Layer 2 of a small transformer language model trained on English Wikipedia (13 layers, counted from 0, width 96).
A neuron's activation on a vector x is GELU(weights . x), where the dot is the dot product.

Input weights of the MLP neurons that the questions are about. A number n stands for (n - 500) times 0.0012.
n5: 543 385 191 607 377 390 635 480 537 477 476 623 555 779 510 769 459 284 554 517 582 219 405 387 528 529 817 643 477 260 350 646 532 640 503 420 556 398 383 593 622 343 684 671 690 335 432 518 566 609 586 365 462 409 839 683 589 805 324 564 554 544 658 634 194 711 430 450 473 431 708 441 631 376 591 648 377 515 493 335 675 713 459 502 406 549 748 573 521 532 394 418 687 355 617 540
n16: 514 451 190 489 490 496 368 331 689 597 433 698 452 497 582 679 472 717 471 398 618 740 383 724 690 313 656 850 454 427 411 575 667 449 425 435 790 527 521 607 496 389 655 733 511 499 709 531 552 519 463 381 486 350 599 448 507 439 670 397 721 300 734 718 246 521 683 460 458 385 420 594 447 588 671 570 418 675 407 459 498 528 582 702 223 566 331 489 584 541 502 410 550 367 693 565
n57: 473 663 402 504 469 606 657 521 568 636 399 383 659 678 311 677 635 524 428 384 524 500 505 580 396 444 610 599 320 339 562 455 606 342 690 427 620 478 438 373 464 403 604 585 732 481 569 406 439 423 438 538 523 590 609 525 570 551 392 337 424 530 551 522 326 476 699 566 763 448 690 649 496 491 473 413 550 377 318 331 554 646 652 454 482 510 472 442 609 357 524 611 396 389 268 319
n90: 592 426 359 591 599 459 485 480 743 339 394 496 376 534 658 521 548 477 597 456 599 489 442 519 539 431 377 489 372 383 470 745 659 495 648 507 607 633 516 368 473 233 487 531 539 463 481 482 423 542 476 290 533 629 693 491 570 650 456 615 621 277 538 489 414 573 278 512 666 246 565 501 544 451 616 289 293 413 279 607 540 412 586 247 534 698 522 542 533 389 566 589 555 298 456 349
n95: 451 609 553 551 539 551 506 603 462 594 296 503 539 493 459 504 375 303 397 470 502 379 309 443 467 691 622 455 591 518 555 586 456 389 422 396 653 555 435 588 584 438 500 384 560 448 573 450 377 690 675 471 423 444 594 538 450 578 373 455 447 314 468 280 262 377 645 583 560 508 481 635 445 470 685 516 400 260 316 467 499 650 817 344 550 463 634 508 574 427 591 620 670 515 539 575
n105: 390 693 613 704 532 466 565 467 319 710 493 679 390 628 673 700 517 589 628 441 492 615 477 543 601 685 533 595 473 537 419 579 658 631 321 291 495 557 183 636 429 508 482 507 518 422 649 351 580 343 672 439 714 476 554 656 428 477 533 466 418 371 611 270 401 422 571 445 701 445 544 528 330 448 691 445 629 667 261 600 613 429 497 480 420 466 522 506 464 547 645 516 523 408 500 498
n107: 377 615 637 419 582 454 285 615 305 563 453 535 416 372 486 614 155 451 493 647 527 558 468 487 465 449 518 525 494 526 283 583 639 455 629 526 597 529 440 353 544 336 371 447 398 381 459 605 422 576 663 597 469 572 691 506 514 585 301 486 381 445 535 405 355 610 330 514 448 376 582 804 652 433 638 396 520 391 534 325 505 254 873 321 432 491 553 440 427 467 620 703 556 267 500 333
n130: 551 711 547 816 487 424 516 363 708 710 227 418 676 546 573 722 518 477 465 503 509 496 238 606 603 674 644 683 382 528 488 627 605 487 304 314 846 752 403 569 383 349 585 585 545 510 457 176 515 251 475 355 335 468 668 461 488 273 643 459 391 578 632 600 739 509 662 456 600 441 667 599 494 527 425 445 560 587 531 417 419 500 502 448 300 546 443 678 593 519 587 569 485 542 526 443
n139: 572 456 512 504 403 505 365 420 674 502 477 557 403 424 516 545 273 474 417 498 525 477 448 605 581 487 368 478 764 431 464 557 653 558 514 433 585 449 237 396 505 439 471 373 470 43 607 271 613 553 465 385 495 542 477 590 459 490 678 646 639 567 382 508 537 544 339 288 518 433 844 581 493 473 616 477 365 350 479 469 533 609 574 421 514 568 411 533 538 685 669 699 447 499 497 378
n145: 516 286 660 601 532 377 412 548 240 563 414 452 358 683 533 752 461 544 304 421 563 619 446 398 537 262 458 493 688 555 437 738 671 277 492 505 662 576 477 386 404 309 411 664 412 316 523 393 564 460 472 412 454 426 614 373 417 546 555 369 416 421 753 528 292 576 417 384 705 177 649 640 600 287 603 488 450 719 444 300 481 468 525 484 516 470 440 628 507 666 588 302 501 495 224 555
n150: 494 566 441 628 481 454 349 570 356 385 548 734 546 359 343 561 368 592 423 546 532 431 517 495 459 357 360 570 501 311 527 513 487 620 508 347 469 493 340 576 477 303 421 636 595 311 571 311 468 613 425 530 523 537 540 558 472 486 373 559 541 453 563 442 425 635 458 361 590 530 832 646 450 513 647 420 555 482 314 672 592 612 497 437 422 604 753 380 300 553 512 622 480 431 506 551
n151: 549 500 391 467 523 390 335 358 592 542 404 415 761 385 315 647 475 527 489 499 522 532 507 438 296 722 450 498 293 497 412 834 369 437 626 595 667 591 435 649 502 676 621 697 484 575 652 467 490 399 492 545 724 607 531 453 664 646 615 584 556 633 564 519 594 323 469 436 512 425 321 568 358 565 650 538 492 483 553 774 398 476 683 528 521 358 303 617 538 366 504 325 469 497 398 561
n152: 458 448 266 626 609 563 495 489 334 456 468 529 725 434 348 551 289 577 593 441 517 790 469 447 498 463 447 465 411 466 550 368 532 284 509 605 513 441 540 573 517 564 552 681 477 315 507 589 523 465 569 726 496 738 620 736 582 531 361 642 644 535 452 555 492 288 483 575 514 461 505 660 363 757 558 352 482 512 431 442 527 571 689 385 601 606 550 319 655 357 452 435 601 548 514 491
n158: 484 521 571 532 827 394 488 629 278 596 563 595 354 534 404 456 323 441 391 524 671 454 398 372 617 602 581 504 629 476 501 426 497 294 449 622 673 506 640 395 607 483 601 459 452 438 593 491 481 420 551 505 463 565 655 463 525 563 268 429 443 494 486 570 426 573 273 397 500 496 283 702 602 566 394 536 606 683 517 495 423 460 575 464 401 470 484 434 666 324 421 443 578 668 492 469
n164: 478 698 623 604 663 476 408 395 414 646 424 542 413 780 704 419 525 358 395 504 457 433 243 475 658 542 389 403 395 528 432 521 300 310 155 428 600 647 428 267 595 458 759 440 532 493 409 498 310 344 640 314 421 735 429 591 328 744 396 509 382 365 495 512 619 161 654 506 654 460 470 746 525 628 602 443 434 438 410 333 519 607 570 528 522 530 358 524 651 711 500 518 628 550 546 417
n184: 581 508 460 482 743 466 551 255 452 677 570 363 613 395 653 487 552 495 559 632 325 589 471 505 554 318 347 413 538 546 449 611 508 498 543 264 642 476 255 548 317 470 684 661 606 358 620 448 549 448 516 586 445 543 401 375 514 409 307 665 454 447 479 433 469 476 681 403 415 466 554 570 363 639 601 495 589 436 610 597 564 652 592 586 507 314 572 637 490 544 507 750 395 668 481 499
n186: 596 473 518 599 504 588 529 688 372 645 202 516 404 741 346 530 468 428 699 399 596 549 441 602 659 527 691 633 488 640 311 531 588 534 289 661 575 397 508 594 509 344 476 629 400 313 569 403 437 701 674 303 393 381 774 791 542 640 554 517 401 324 492 403 458 414 227 396 709 639 655 696 492 350 521 524 391 419 419 412 324 620 494 423 428 545 540 486 844 546 763 201 529 228 679 628

Each question shows a token from some text and the vector x that enters the MLP there. A number n stands for (n - 500) times 0.0077.

" they": 418 500 547 561 452 499 440 562 572 444 624 500 505 506 515 518 560 558 592 593 513 524 687 472 540 542 526 497 465 490 689 432 484 473 592 463 636 511 525 501 460 502 552 472 548 449 544 522 534 462 481 538 454 627 560 505 448 470 493 496 542 473 424 544 471 514 575 546 555 529 540 377 523 434 449 574 529 469 533 451 477 557 501 548 502 539 492 414 448 456 440 538 509 562 414 471
Which of these neurons fires most? n57

"g": 481 520 522 498 509 481 608 477 422 463 541 560 428 437 506 405 527 524 446 487 483 535 546 536 531 533 472 458 508 617 510 482 396 487 545 497 429 515 418 492 435 505 503 514 460 481 506 548 623 408 488 445 518 505 352 509 410 533 561 534 500 553 534 580 537 445 492 524 436 446 409 363 514 529 494 445 534 566 532 519 524 396 584 521 514 550 514 509 527 507 493 463 550 498 504 449
Which of these neurons fires most? n105

")": 516 546 505 479 462 567 527 501 541 502 473 453 553 502 467 388 603 551 465 520 523 481 545 495 445 468 527 466 481 511 849 288 535 574 536 510 428 496 561 468 525 510 481 483 466 568 519 485 576 507 511 479 556 495 419 499 486 344 533 497 510 513 467 453 479 490 523 535 470 479 487 543 474 524 498 536 498 417 540 569 430 455 600 516 518 417 503 453 553 463 453 508 442 641 526 412
Which of these neurons fires most? n57

" Ty": 443 493 476 452 509 547 563 494 498 533 489 549 371 483 466 585 472 482 441 467 602 432 670 467 465 389 455 508 448 530 608 409 530 480 523 544 374 511 545 483 473 467 462 520 553 510 497 444 657 590 438 452 522 601 460 605 479 547 536 496 440 557 537 511 422 473 547 492 438 391 500 365 596 477 460 431 490 534 568 485 518 494 476 487 458 503 499 493 543 461 415 459 532 421 521 536
Which of these neurons fires most? n5

"work": 520 530 517 512 448 511 491 579 524 500 534 539 510 495 413 473 461 480 558 493 462 488 649 561 457 426 394 482 519 504 443 488 518 537 444 469 263 460 421 469 501 514 521 469 564 455 465 543 501 469 497 520 514 435 303 432 468 416 448 466 484 498 607 480 444 544 496 518 448 447 549 377 493 476 572 323 553 532 548 491 488 538 476 539 482 493 522 530 528 492 519 556 528 399 525 489
Which of these neurons fires most? n150

"spe": 492 501 487 411 464 517 554 511 441 404 498 480 502 454 418 485 499 419 470 562 500 488 551 563 458 538 576 466 510 515 277 472 536 576 464 509 216 555 483 424 458 469 493 455 569 588 475 619 597 548 494 521 525 450 460 512 527 526 524 472 440 589 502 470 477 444 512 541 474 461 460 502 497 491 476 480 494 514 551 476 486 437 532 511 534 483 537 525 581 454 507 555 509 335 451 462
The most active neuron and its activation: n107, at about 0.89

" cm": 460 496 632 540 533 479 393 524 491 496 530 479 453 509 495 403 532 613 460 604 440 480 586 493 460 583 500 545 514 550 511 614 557 468 443 461 564 490 502 488 508 492 496 507 338 489 528 627 426 523 420 564 443 464 433 476 564 445 545 480 520 471 470 445 484 534 567 501 532 425 431 380 488 531 497 454 499 423 502 461 461 406 424 435 519 576 391 494 494 509 395 551 540 567 450 391
The most active neuron and its activation: n107, at about 0.21

"rator": 516 481 472 504 569 443 411 493 488 505 600 446 516 528 476 406 519 437 632 435 517 491 553 555 469 365 413 406 502 475 619 362 485 570 541 500 448 411 548 521 477 484 454 498 458 556 505 509 617 500 572 545 477 479 448 479 512 440 538 526 543 500 539 503 519 505 513 457 495 585 493 420 533 491 428 434 631 497 467 587 480 508 489 515 550 451 463 552 499 502 480 532 398 501 424 446
Which of these neurons fires most? n184

" Play": 549 490 600 460 467 513 479 513 511 538 561 509 472 479 536 521 502 517 490 495 459 495 548 552 531 489 444 467 497 530 307 499 580 489 412 503 415 479 551 441 454 503 491 491 509 600 451 474 590 565 480 440 496 404 345 478 465 529 504 429 395 434 539 496 473 553 444 490 463 391 508 355 597 448 462 445 426 543 539 570 490 584 408 549 469 532 486 476 469 497 467 456 506 492 540 441
The most active neuron and its activation: n145, at about 0.55

" so": 477 487 507 503 476 461 540 566 601 431 547 481 509 484 475 471 546 487 443 421 457 490 517 490 530 565 563 523 523 490 698 471 473 534 551 527 488 458 581 528 468 570 387 492 487 616 541 521 611 579 385 456 485 554 577 472 510 529 546 508 534 548 478 504 503 495 481 574 455 429 481 485 569 476 492 486 455 376 574 361 544 475 550 418 521 548 417 510 470 447 489 513 455 375 453 546
The most active neuron and its activation: n90, at about 0.35

" human": 428 475 504 542 481 515 522 545 458 522 550 506 424 563 458 382 587 491 506 502 529 471 567 482 486 489 458 535 508 513 615 477 512 627 497 613 514 424 515 519 537 621 518 531 400 500 510 469 462 471 483 523 465 601 431 498 547 563 488 492 543 477 608 520 490 563 528 441 550 537 516 556 588 440 485 340 628 522 493 532 466 506 473 455 521 529 497 506 489 527 424 507 403 454 519 517
The most active neuron and its activation: n150, at about 0.27

" often": 444 550 528 549 484 375 489 607 482 425 552 458 595 515 473 524 550 470 441 492 500 551 460 456 510 477 448 468 529 495 792 529 448 513 653 519 489 484 481 513 528 495 508 550 512 508 533 479 493 496 498 559 498 497 395 493 491 487 544 443 493 541 523 473 473 500 506 516 523 455 514 355 485 416 480 465 526 541 514 418 532 447 431 502 534 491 607 444 482 493 503 530 549 521 467 420
Which of these neurons fires most? n57

" are": 482 493 461 543 443 409 551 544 527 424 459 557 520 490 495 436 550 406 486 584 534 480 566 453 431 521 568 552 541 370 790 550 451 453 502 487 485 494 543 486 522 537 488 534 484 462 479 524 536 484 584 597 489 425 520 511 498 479 442 516 567 471 468 475 490 466 558 479 474 450 455 431 478 443 647 554 489 443 569 492 502 496 410 472 518 516 634 450 488 500 450 530 559 570 470 537
Which three neurons fire most, strongest first? n5, n95, n150

"ped": 454 507 451 472 473 532 557 503 501 462 567 519 485 463 512 373 455 611 540 449 450 529 537 479 488 502 649 507 472 474 610 531 440 555 512 555 572 450 458 558 462 528 534 509 404 516 490 577 580 370 440 630 493 363 370 476 532 486 472 519 482 466 548 522 591 528 468 484 531 448 477 343 409 543 525 504 499 503 476 529 498 417 441 514 483 536 436 523 578 516 447 486 494 444 512 457
Which two neurons fire most, strongest first? n16, n151

" a": 508 484 535 468 478 489 497 501 560 447 495 468 488 529 553 185 418 532 534 511 482 477 592 485 453 510 551 500 507 494 758 494 464 543 541 535 615 546 483 562 483 574 521 464 461 489 496 437 487 527 500 490 472 587 495 449 473 534 484 557 471 513 445 518 506 545 494 517 419 499 498 431 464 490 554 488 408 487 447 552 436 438 529 395 516 547 552 434 514 546 516 568 590 504 504 486
The most active neuron and its activation: n90, at about 0.6

" not": 419 487 490 536 363 443 502 615 550 505 510 420 541 461 443 497 405 460 504 489 484 548 510 470 507 458 497 486 519 435 712 571 424 540 553 481 504 484 535 524 527 511 509 584 444 607 460 537 495 473 371 453 453 421 473 547 563 458 488 447 561 588 411 553 456 522 497 471 455 431 508 439 485 413 451 432 446 447 488 486 528 530 546 547 554 536 535 504 457 499 489 497 542 531 498 454
The most active neuron and its activation: n5, at about 0.22

" as": 483 443 597 521 503 487 509 563 517 449 470 486 497 450 496 487 526 464 458 506 475 425 532 514 542 457 501 441 512 444 806 319 396 502 519 535 416 444 524 543 507 483 475 472 489 488 511 540 589 541 423 550 425 420 535 552 438 486 568 527 431 497 523 516 533 539 532 554 425 419 405 686 521 499 381 586 540 499 447 450 485 544 485 442 544 452 507 542 504 511 532 482 610 497 441 514
Which of these neurons fires most? n158

"i": 469 481 487 518 569 470 572 501 471 429 610 449 522 499 478 400 519 584 432 523 536 493 533 495 454 530 474 454 468 578 590 546 513 530 504 535 460 529 473 436 503 611 469 509 444 620 481 425 663 478 493 523 539 568 382 435 426 554 479 549 519 534 399 473 486 461 515 534 421 444 520 507 511 557 491 470 530 551 437 475 507 468 481 428 555 549 514 473 521 513 477 430 502 565 450 452
The most active neuron and its activation: n152, at about 0.35